Layer 12 of a small transformer language model trained on English Wikipedia (15 layers, counted from 0, width 96).
A neuron's activation on a vector x is SiLU(gate . x) times (in . x), where the dot is the dot product.

Input weights of the MLP neurons that the questions are about. A number n stands for (n - 500) times 0.0012.
n7 gate: 518 414 365 415 703 418 462 399 515 474 319 515 197 379 407 664 310 586 367 470 371 439 501 334 554 642 584 495 507 677 477 635 481 506 555 484 406 365 325 561 391 475 416 566 637 538 484 673 414 486 564 554 339 537 499 570 339 593 695 544 489 439 456 651 392 639 305 367 605 399 405 460 443 632 327 300 266 662 484 428 535 439 644 506 555 557 488 484 396 435 613 576 545 635 575 473
n38 gate: 641 496 564 366 667 397 413 669 451 660 646 715 375 508 488 347 683 585 557 375 649 393 543 582 420 671 337 571 536 575 498 416 624 379 607 327 417 749 527 378 326 430 476 762 375 490 660 611 626 563 586 592 596 605 246 575 427 345 563 431 457 696 367 456 552 541 700 510 382 458 565 629 621 651 413 426 574 530 367 419 729 311 437 433 564 591 599 440 586 616 407 439 416 600 467 489
n127 gate: 437 520 534 492 301 533 469 380 310 504 586 545 611 508 680 448 500 594 367 505 306 518 478 634 500 579 333 552 485 506 541 432 201 507 521 515 494 704 538 298 538 389 444 308 673 553 648 489 845 704 646 687 564 280 491 339 386 318 348 420 420 347 501 668 658 565 443 348 587 598 615 494 453 522 628 360 689 523 520 447 481 327 666 594 411 668 760 385 632 517 544 362 496 432 378 598
n203 gate: 439 571 519 480 551 726 481 581 540 733 462 453 716 487 733 578 590 522 526 431 523 630 636 445 396 647 505 616 235 612 598 499 574 385 282 804 522 502 425 579 537 633 603 426 332 654 478 469 380 512 635 504 563 432 346 519 536 292 720 444 527 309 310 583 448 287 532 292 442 475 454 526 292 410 539 432 610 743 375 493 510 620 365 284 435 464 541 332 582 441 361 393 620 507 376 587
n226 gate: 601 680 431 462 647 522 581 454 509 496 513 474 639 506 614 808 492 536 651 558 473 531 747 389 404 548 734 713 235 691 556 327 521 641 526 767 583 522 431 366 466 271 723 489 842 863 633 544 375 555 644 363 160 537 559 649 331 370 544 433 720 607 438 567 573 584 566 427 507 564 613 440 161 557 622 528 699 535 516 302 630 660 432 438 521 480 662 522 615 629 535 592 531 558 367 459
n7 in: 609 475 499 447 675 552 613 451 621 597 542 563 498 520 669 467 526 483 449 543 359 435 568 393 513 540 501 500 330 721 526 501 501 633 489 601 532 557 521 495 667 587 633 509 812 379 410 489 489 477 485 638 483 418 743 570 606 566 498 493 377 485 400 540 615 348 465 482 590 368 563 388 178 544 545 358 539 469 489 437 506 356 510 746 554 542 647 584 559 505 533 388 620 605 372 518
n38 in: 725 473 733 287 516 439 583 570 299 655 604 683 417 552 506 352 466 449 377 503 645 482 386 559 431 510 519 376 583 292 434 479 464 435 579 486 660 630 570 512 510 536 440 614 430 592 628 330 421 421 480 573 545 389 264 479 570 575 420 551 465 434 467 437 545 537 381 603 329 772 552 701 590 479 477 471 599 439 707 468 440 415 359 683 525 479 822 527 388 567 476 121 368 516 522 725
n127 in: 693 310 515 301 518 429 654 439 306 354 405 473 572 414 566 617 369 566 431 396 639 557 598 320 456 416 450 505 520 772 982 676 557 642 582 451 574 399 514 627 548 474 509 466 483 553 534 396 407 685 624 444 749 427 513 659 311 558 461 507 575 598 473 340 319 339 590 430 617 598 430 592 673 372 378 608 511 369 589 556 469 375 527 605 580 497 240 357 408 694 504 400 521 493 475 690
n203 in: 464 441 474 546 461 606 385 424 343 461 433 566 470 288 484 544 502 294 473 434 403 532 444 320 733 404 439 399 298 411 369 566 713 367 655 318 285 484 662 721 271 471 625 556 419 485 518 535 530 566 589 323 698 625 339 643 512 679 456 614 467 563 620 520 484 449 540 542 699 616 577 378 594 581 401 585 375 430 641 671 477 498 708 314 529 424 639 441 274 570 538 557 552 365 441 456
n226 in: 235 509 558 337 320 616 473 635 509 645 287 427 476 480 501 264 402 670 654 643 498 651 568 415 393 547 682 668 670 457 465 212 444 557 538 710 406 412 332 454 672 469 658 638 536 437 638 603 477 333 648 575 632 439 465 822 319 537 478 707 500 715 178 472 583 507 494 502 362 467 522 373 471 460 327 282 428 485 522 492 472 723 385 424 617 447 571 413 375 471 269 679 491 576 633 661

Each question shows a token from some text and the vector x that enters the MLP there. A number n stands for (n - 500) times 0.012.

"it": 589 369 538 404 300 448 311 358 257 574 436 459 636 469 530 562 570 433 381 595 538 701 474 429 573 487 416 406 448 221 654 529 722 672 447 532 317 342 650 322 488 423 367 438 245 649 417 508 522 352 435 400 469 378 358 634 542 382 505 470 579 613 539 365 496 500 486 556 467 497 488 595 529 363 567 272 430 701 513 521 576 626 451 491 499 436 389 612 367 496 288 440 496 441 513 710
The most active neuron and its activation: n203, at about 3.9

"a": 526 490 464 419 577 578 448 424 469 516 659 652 431 498 491 482 576 424 706 479 430 512 481 536 506 489 706 365 478 554 540 592 442 440 574 535 438 757 736 444 598 424 465 641 528 510 394 470 558 443 475 483 636 510 558 486 523 446 305 496 443 357 420 467 409 527 294 572 460 435 518 415 545 464 459 536 520 458 519 513 516 410 439 536 525 477 467 660 422 592 522 493 407 370 439 387
The most active neuron and its activation: n38, at about 1.5

"as": 536 373 491 611 527 446 459 474 452 582 520 643 579 549 370 412 561 448 560 447 452 589 367 624 609 420 561 356 631 448 607 571 417 620 471 468 549 522 632 330 525 517 562 593 388 422 355 622 496 368 395 512 507 499 510 411 471 475 428 514 577 612 548 541 594 545 511 598 644 518 544 406 589 470 268 525 500 428 653 587 523 448 446 500 500 451 406 593 498 525 411 582 342 437 413 361
Which two neurons fire most, strongest first? n7, n127

"um": 460 728 589 506 615 480 615 403 237 517 538 554 684 391 551 608 677 663 314 588 400 582 472 339 639 543 475 423 408 820 537 456 715 484 334 557 512 402 639 417 656 370 528 517 508 372 378 542 549 539 421 653 533 517 405 667 307 360 413 444 472 451 531 443 557 508 425 502 565 414 402 580 467 377 363 388 746 416 607 634 489 685 613 552 502 477 367 467 511 818 384 544 303 628 465 573
Which of these neurons fires most? n127

" pro": 752 398 340 639 555 653 459 458 653 329 465 388 397 438 497 468 573 687 516 660 322 611 682 509 507 324 650 398 556 644 592 565 691 508 662 572 514 467 628 355 529 449 472 340 424 483 422 409 324 556 457 389 556 617 249 409 399 577 414 462 456 385 605 675 597 473 662 544 587 516 358 434 388 536 416 559 489 403 415 452 485 537 530 303 506 590 508 580 469 584 563 445 403 587 463 620
Which of these neurons fires most? n38

" and": 448 284 530 461 583 494 637 430 333 468 701 401 478 483 541 645 490 345 292 538 434 434 340 397 555 510 559 406 669 507 555 591 423 633 487 467 384 545 431 490 659 558 490 424 452 554 515 608 463 447 439 557 568 595 714 354 705 521 520 449 592 523 337 401 368 358 305 455 473 436 523 564 478 461 613 708 524 370 605 582 517 523 421 477 536 474 547 475 517 480 496 469 627 428 541 687
Which of these neurons fires most? n226

"uth": 436 486 441 462 422 580 546 459 671 428 552 552 496 620 671 521 581 489 427 547 416 576 449 477 488 506 497 340 568 537 545 471 475 440 514 416 458 545 480 562 471 466 450 590 346 417 367 566 476 286 415 643 597 542 440 594 553 542 460 517 499 480 532 451 522 503 459 619 563 481 558 379 518 624 411 488 594 493 461 478 546 512 506 420 505 541 499 515 494 396 513 542 574 511 440 534
Which of these neurons fires most? n127

"orn": 598 520 516 446 538 603 537 399 401 524 536 441 648 411 675 498 528 630 353 510 617 552 514 402 579 548 531 356 505 665 607 407 671 487 402 519 524 607 701 546 411 667 443 476 645 497 331 545 561 370 383 581 426 534 333 547 491 509 465 398 552 717 489 380 551 450 488 545 490 468 460 527 509 442 627 427 539 408 415 475 519 500 568 563 508 578 425 473 453 581 511 470 553 490 452 495
The most active neuron and its activation: n38, at about 0.32

" Th": 442 683 669 544 440 460 353 472 341 386 442 512 605 323 589 350 541 448 530 574 547 539 292 709 524 510 421 427 669 395 490 552 473 508 635 342 295 453 508 374 528 633 382 446 381 380 539 711 524 551 428 565 706 562 614 335 576 580 398 471 573 489 489 491 380 650 226 498 369 666 358 539 458 643 388 591 419 336 473 666 502 440 548 680 485 559 380 499 356 697 438 590 330 657 629 498
The most active neuron and its activation: n7, at about 1

"ly": 547 330 453 503 555 645 430 400 508 553 522 538 591 555 580 606 491 455 531 375 501 532 464 536 625 480 505 358 452 581 470 526 396 595 464 534 416 519 518 518 591 520 557 380 556 413 512 586 447 353 447 358 427 506 527 612 587 484 507 472 525 595 332 224 579 391 338 540 599 420 464 436 498 503 561 616 603 461 600 476 588 611 429 504 525 491 493 442 490 591 396 567 536 542 488 657
Which three neurons fire most, strongest first? n226, n203, n38

" early": 611 484 482 552 499 588 463 404 644 426 632 518 371 443 444 601 294 463 444 340 324 485 487 538 667 342 436 379 587 495 388 467 588 396 496 521 470 479 526 466 406 460 556 388 451 534 494 490 476 597 475 377 512 585 428 361 435 640 639 532 558 498 323 356 504 643 527 540 474 495 583 397 534 616 724 803 512 604 493 496 530 490 451 568 519 498 336 417 445 416 337 696 490 540 445 328
Which of these neurons fires most? n38

"ond": 613 433 445 534 548 618 435 409 349 441 525 392 575 407 403 412 263 549 439 589 446 529 614 452 725 540 446 379 587 559 501 511 474 490 496 454 514 422 695 474 506 404 525 643 390 438 344 598 563 378 423 459 603 497 478 478 624 456 647 414 566 695 530 442 682 485 361 561 408 399 432 667 390 523 461 481 632 654 690 568 563 607 540 582 504 556 606 607 387 441 651 465 517 625 357 583
Which three neurons fire most, strongest first? n7, n226, n127

"man": 485 586 396 556 386 542 468 424 435 378 485 533 495 510 526 554 520 508 644 414 371 633 565 424 700 436 601 353 634 602 341 378 498 427 496 508 449 509 579 437 490 378 482 461 430 419 387 633 619 412 402 546 526 604 680 515 550 564 547 430 539 570 506 347 513 543 541 588 414 383 572 326 424 570 498 494 673 439 523 452 564 502 543 519 505 508 588 573 551 564 346 527 656 476 376 530
Which of these neurons fires most? n226

" served": 449 480 510 460 470 667 534 361 438 499 697 291 575 451 593 562 395 421 304 534 462 395 429 504 617 537 447 431 464 848 607 496 498 489 500 535 649 550 495 302 817 769 633 497 594 399 469 468 505 358 523 605 637 512 647 428 481 459 723 472 530 574 484 318 359 332 425 421 671 435 475 423 375 626 776 661 536 482 389 395 629 515 544 522 521 408 456 533 547 349 495 548 629 468 483 645
The most active neuron and its activation: n127, at about 2.7

" B": 550 570 528 476 404 617 383 463 727 509 512 563 485 511 716 386 462 448 325 362 576 466 394 592 476 500 396 439 445 537 455 492 404 594 787 284 630 366 480 282 539 522 544 548 547 637 411 574 494 482 459 565 637 502 350 636 584 435 449 470 574 520 399 531 440 675 500 581 609 548 516 600 419 471 360 515 510 364 510 780 433 459 412 628 493 655 505 546 407 507 549 475 546 426 480 620
Which of these neurons fires most? n38

" about": 478 580 536 383 338 486 558 450 517 458 596 512 482 442 546 582 451 644 598 457 518 503 504 490 600 628 512 366 489 517 395 583 513 646 532 566 585 518 427 421 619 472 595 377 434 517 408 400 484 405 504 485 482 413 589 489 702 604 537 461 463 508 498 251 552 523 301 488 610 440 429 512 556 507 494 700 502 510 434 489 506 552 427 477 533 427 532 467 540 379 523 507 480 435 552 552
Which two neurons fire most, strongest first? n203, n226

" first": 455 585 589 437 553 478 537 345 760 469 687 477 543 550 592 635 309 439 459 430 592 441 517 410 489 524 457 406 540 440 578 424 442 319 423 458 377 351 540 601 424 568 525 537 605 568 465 604 435 380 445 495 444 507 563 337 470 658 570 481 582 471 320 341 519 463 321 470 452 168 489 376 407 444 742 587 661 336 558 600 649 564 486 545 527 570 525 343 477 560 404 636 488 398 430 484
Which of these neurons fires most? n38

" to": 484 544 463 424 532 485 555 422 390 468 566 389 464 593 409 554 578 505 528 614 438 404 496 434 410 592 455 412 615 598 653 583 302 592 543 543 351 602 274 400 691 563 450 433 468 599 471 454 498 538 523 473 618 614 652 378 677 664 460 462 448 326 413 391 470 388 499 479 434 419 562 484 497 655 521 720 445 495 564 427 539 462 407 459 538 516 448 517 376 305 452 477 481 517 643 799
Which two neurons fire most, strongest first? n203, n127

" m": 511 538 444 543 471 343 453 377 483 446 646 497 420 600 696 510 246 492 363 280 253 608 698 545 464 490 464 412 329 573 572 464 740 563 587 366 591 395 653 388 409 674 621 350 626 606 500 462 551 486 511 630 719 524 495 515 509 376 430 490 587 366 448 341 437 655 273 503 498 414 465 401 513 539 517 599 682 340 610 584 432 564 573 420 481 576 484 391 484 418 470 586 467 475 675 439
Which of these neurons fires most? n127

"al": 503 459 516 334 558 415 473 405 687 659 364 561 607 561 449 684 601 396 391 454 426 602 555 535 467 449 448 347 431 546 560 434 533 549 462 562 508 595 503 522 452 474 574 470 336 480 398 465 520 397 447 536 479 525 598 460 524 552 604 486 381 322 505 499 546 501 623 591 515 543 405 391 447 628 538 693 508 460 595 465 569 437 562 543 512 410 519 455 509 461 381 405 413 413 538 438
Which of these neurons fires most? n203

" R": 436 442 526 464 412 377 500 342 435 361 505 532 459 392 597 330 471 345 334 342 565 561 476 450 658 563 398 458 616 469 479 543 393 626 819 253 596 372 505 373 389 501 406 429 357 379 453 491 502 452 469 404 648 423 483 525 561 617 451 502 612 539 469 462 547 696 349 481 375 593 507 437 610 512 585 453 426 497 539 636 405 405 483 529 487 648 412 556 515 442 484 340 371 513 582 625
Which of these neurons fires most? n127

"\n": 478 526 525 416 512 665 676 288 517 557 609 519 490 474 599 336 457 538 395 486 540 506 509 447 520 477 523 426 632 531 572 526 569 489 540 424 454 370 506 427 531 494 517 538 395 534 498 407 530 341 693 486 467 533 451 503 466 567 584 656 535 519 464 770 557 417 587 591 447 449 369 594 527 450 475 574 560 595 522 649 529 518 472 450 521 349 547 383 574 550 443 429 522 591 464 496
Which three neurons fire most, strongest first? n203, n38, n7

"am": 260 727 485 501 521 451 666 512 685 651 617 611 510 474 515 513 611 402 345 490 474 570 291 525 490 546 546 378 531 668 485 469 678 482 460 414 519 513 639 559 536 535 480 580 467 493 416 525 528 462 459 609 608 596 546 574 532 409 457 490 589 546 463 368 445 426 466 642 469 573 474 381 500 522 453 559 672 312 605 687 536 458 473 421 495 602 611 616 386 461 478 518 472 411 409 541
Which of these neurons fires most? n38

"-": 526 551 434 589 541 509 590 401 738 297 597 598 560 594 520 429 499 445 371 501 642 598 359 585 600 455 433 407 498 472 465 434 651 490 774 493 550 578 477 446 531 603 561 594 494 254 608 400 421 534 487 447 450 489 410 621 590 603 375 481 481 440 578 693 480 361 665 507 517 366 354 616 425 628 457 531 535 586 618 321 562 570 431 297 520 526 454 648 537 448 624 345 517 423 580 564
The most active neuron and its activation: n226, at about 0.69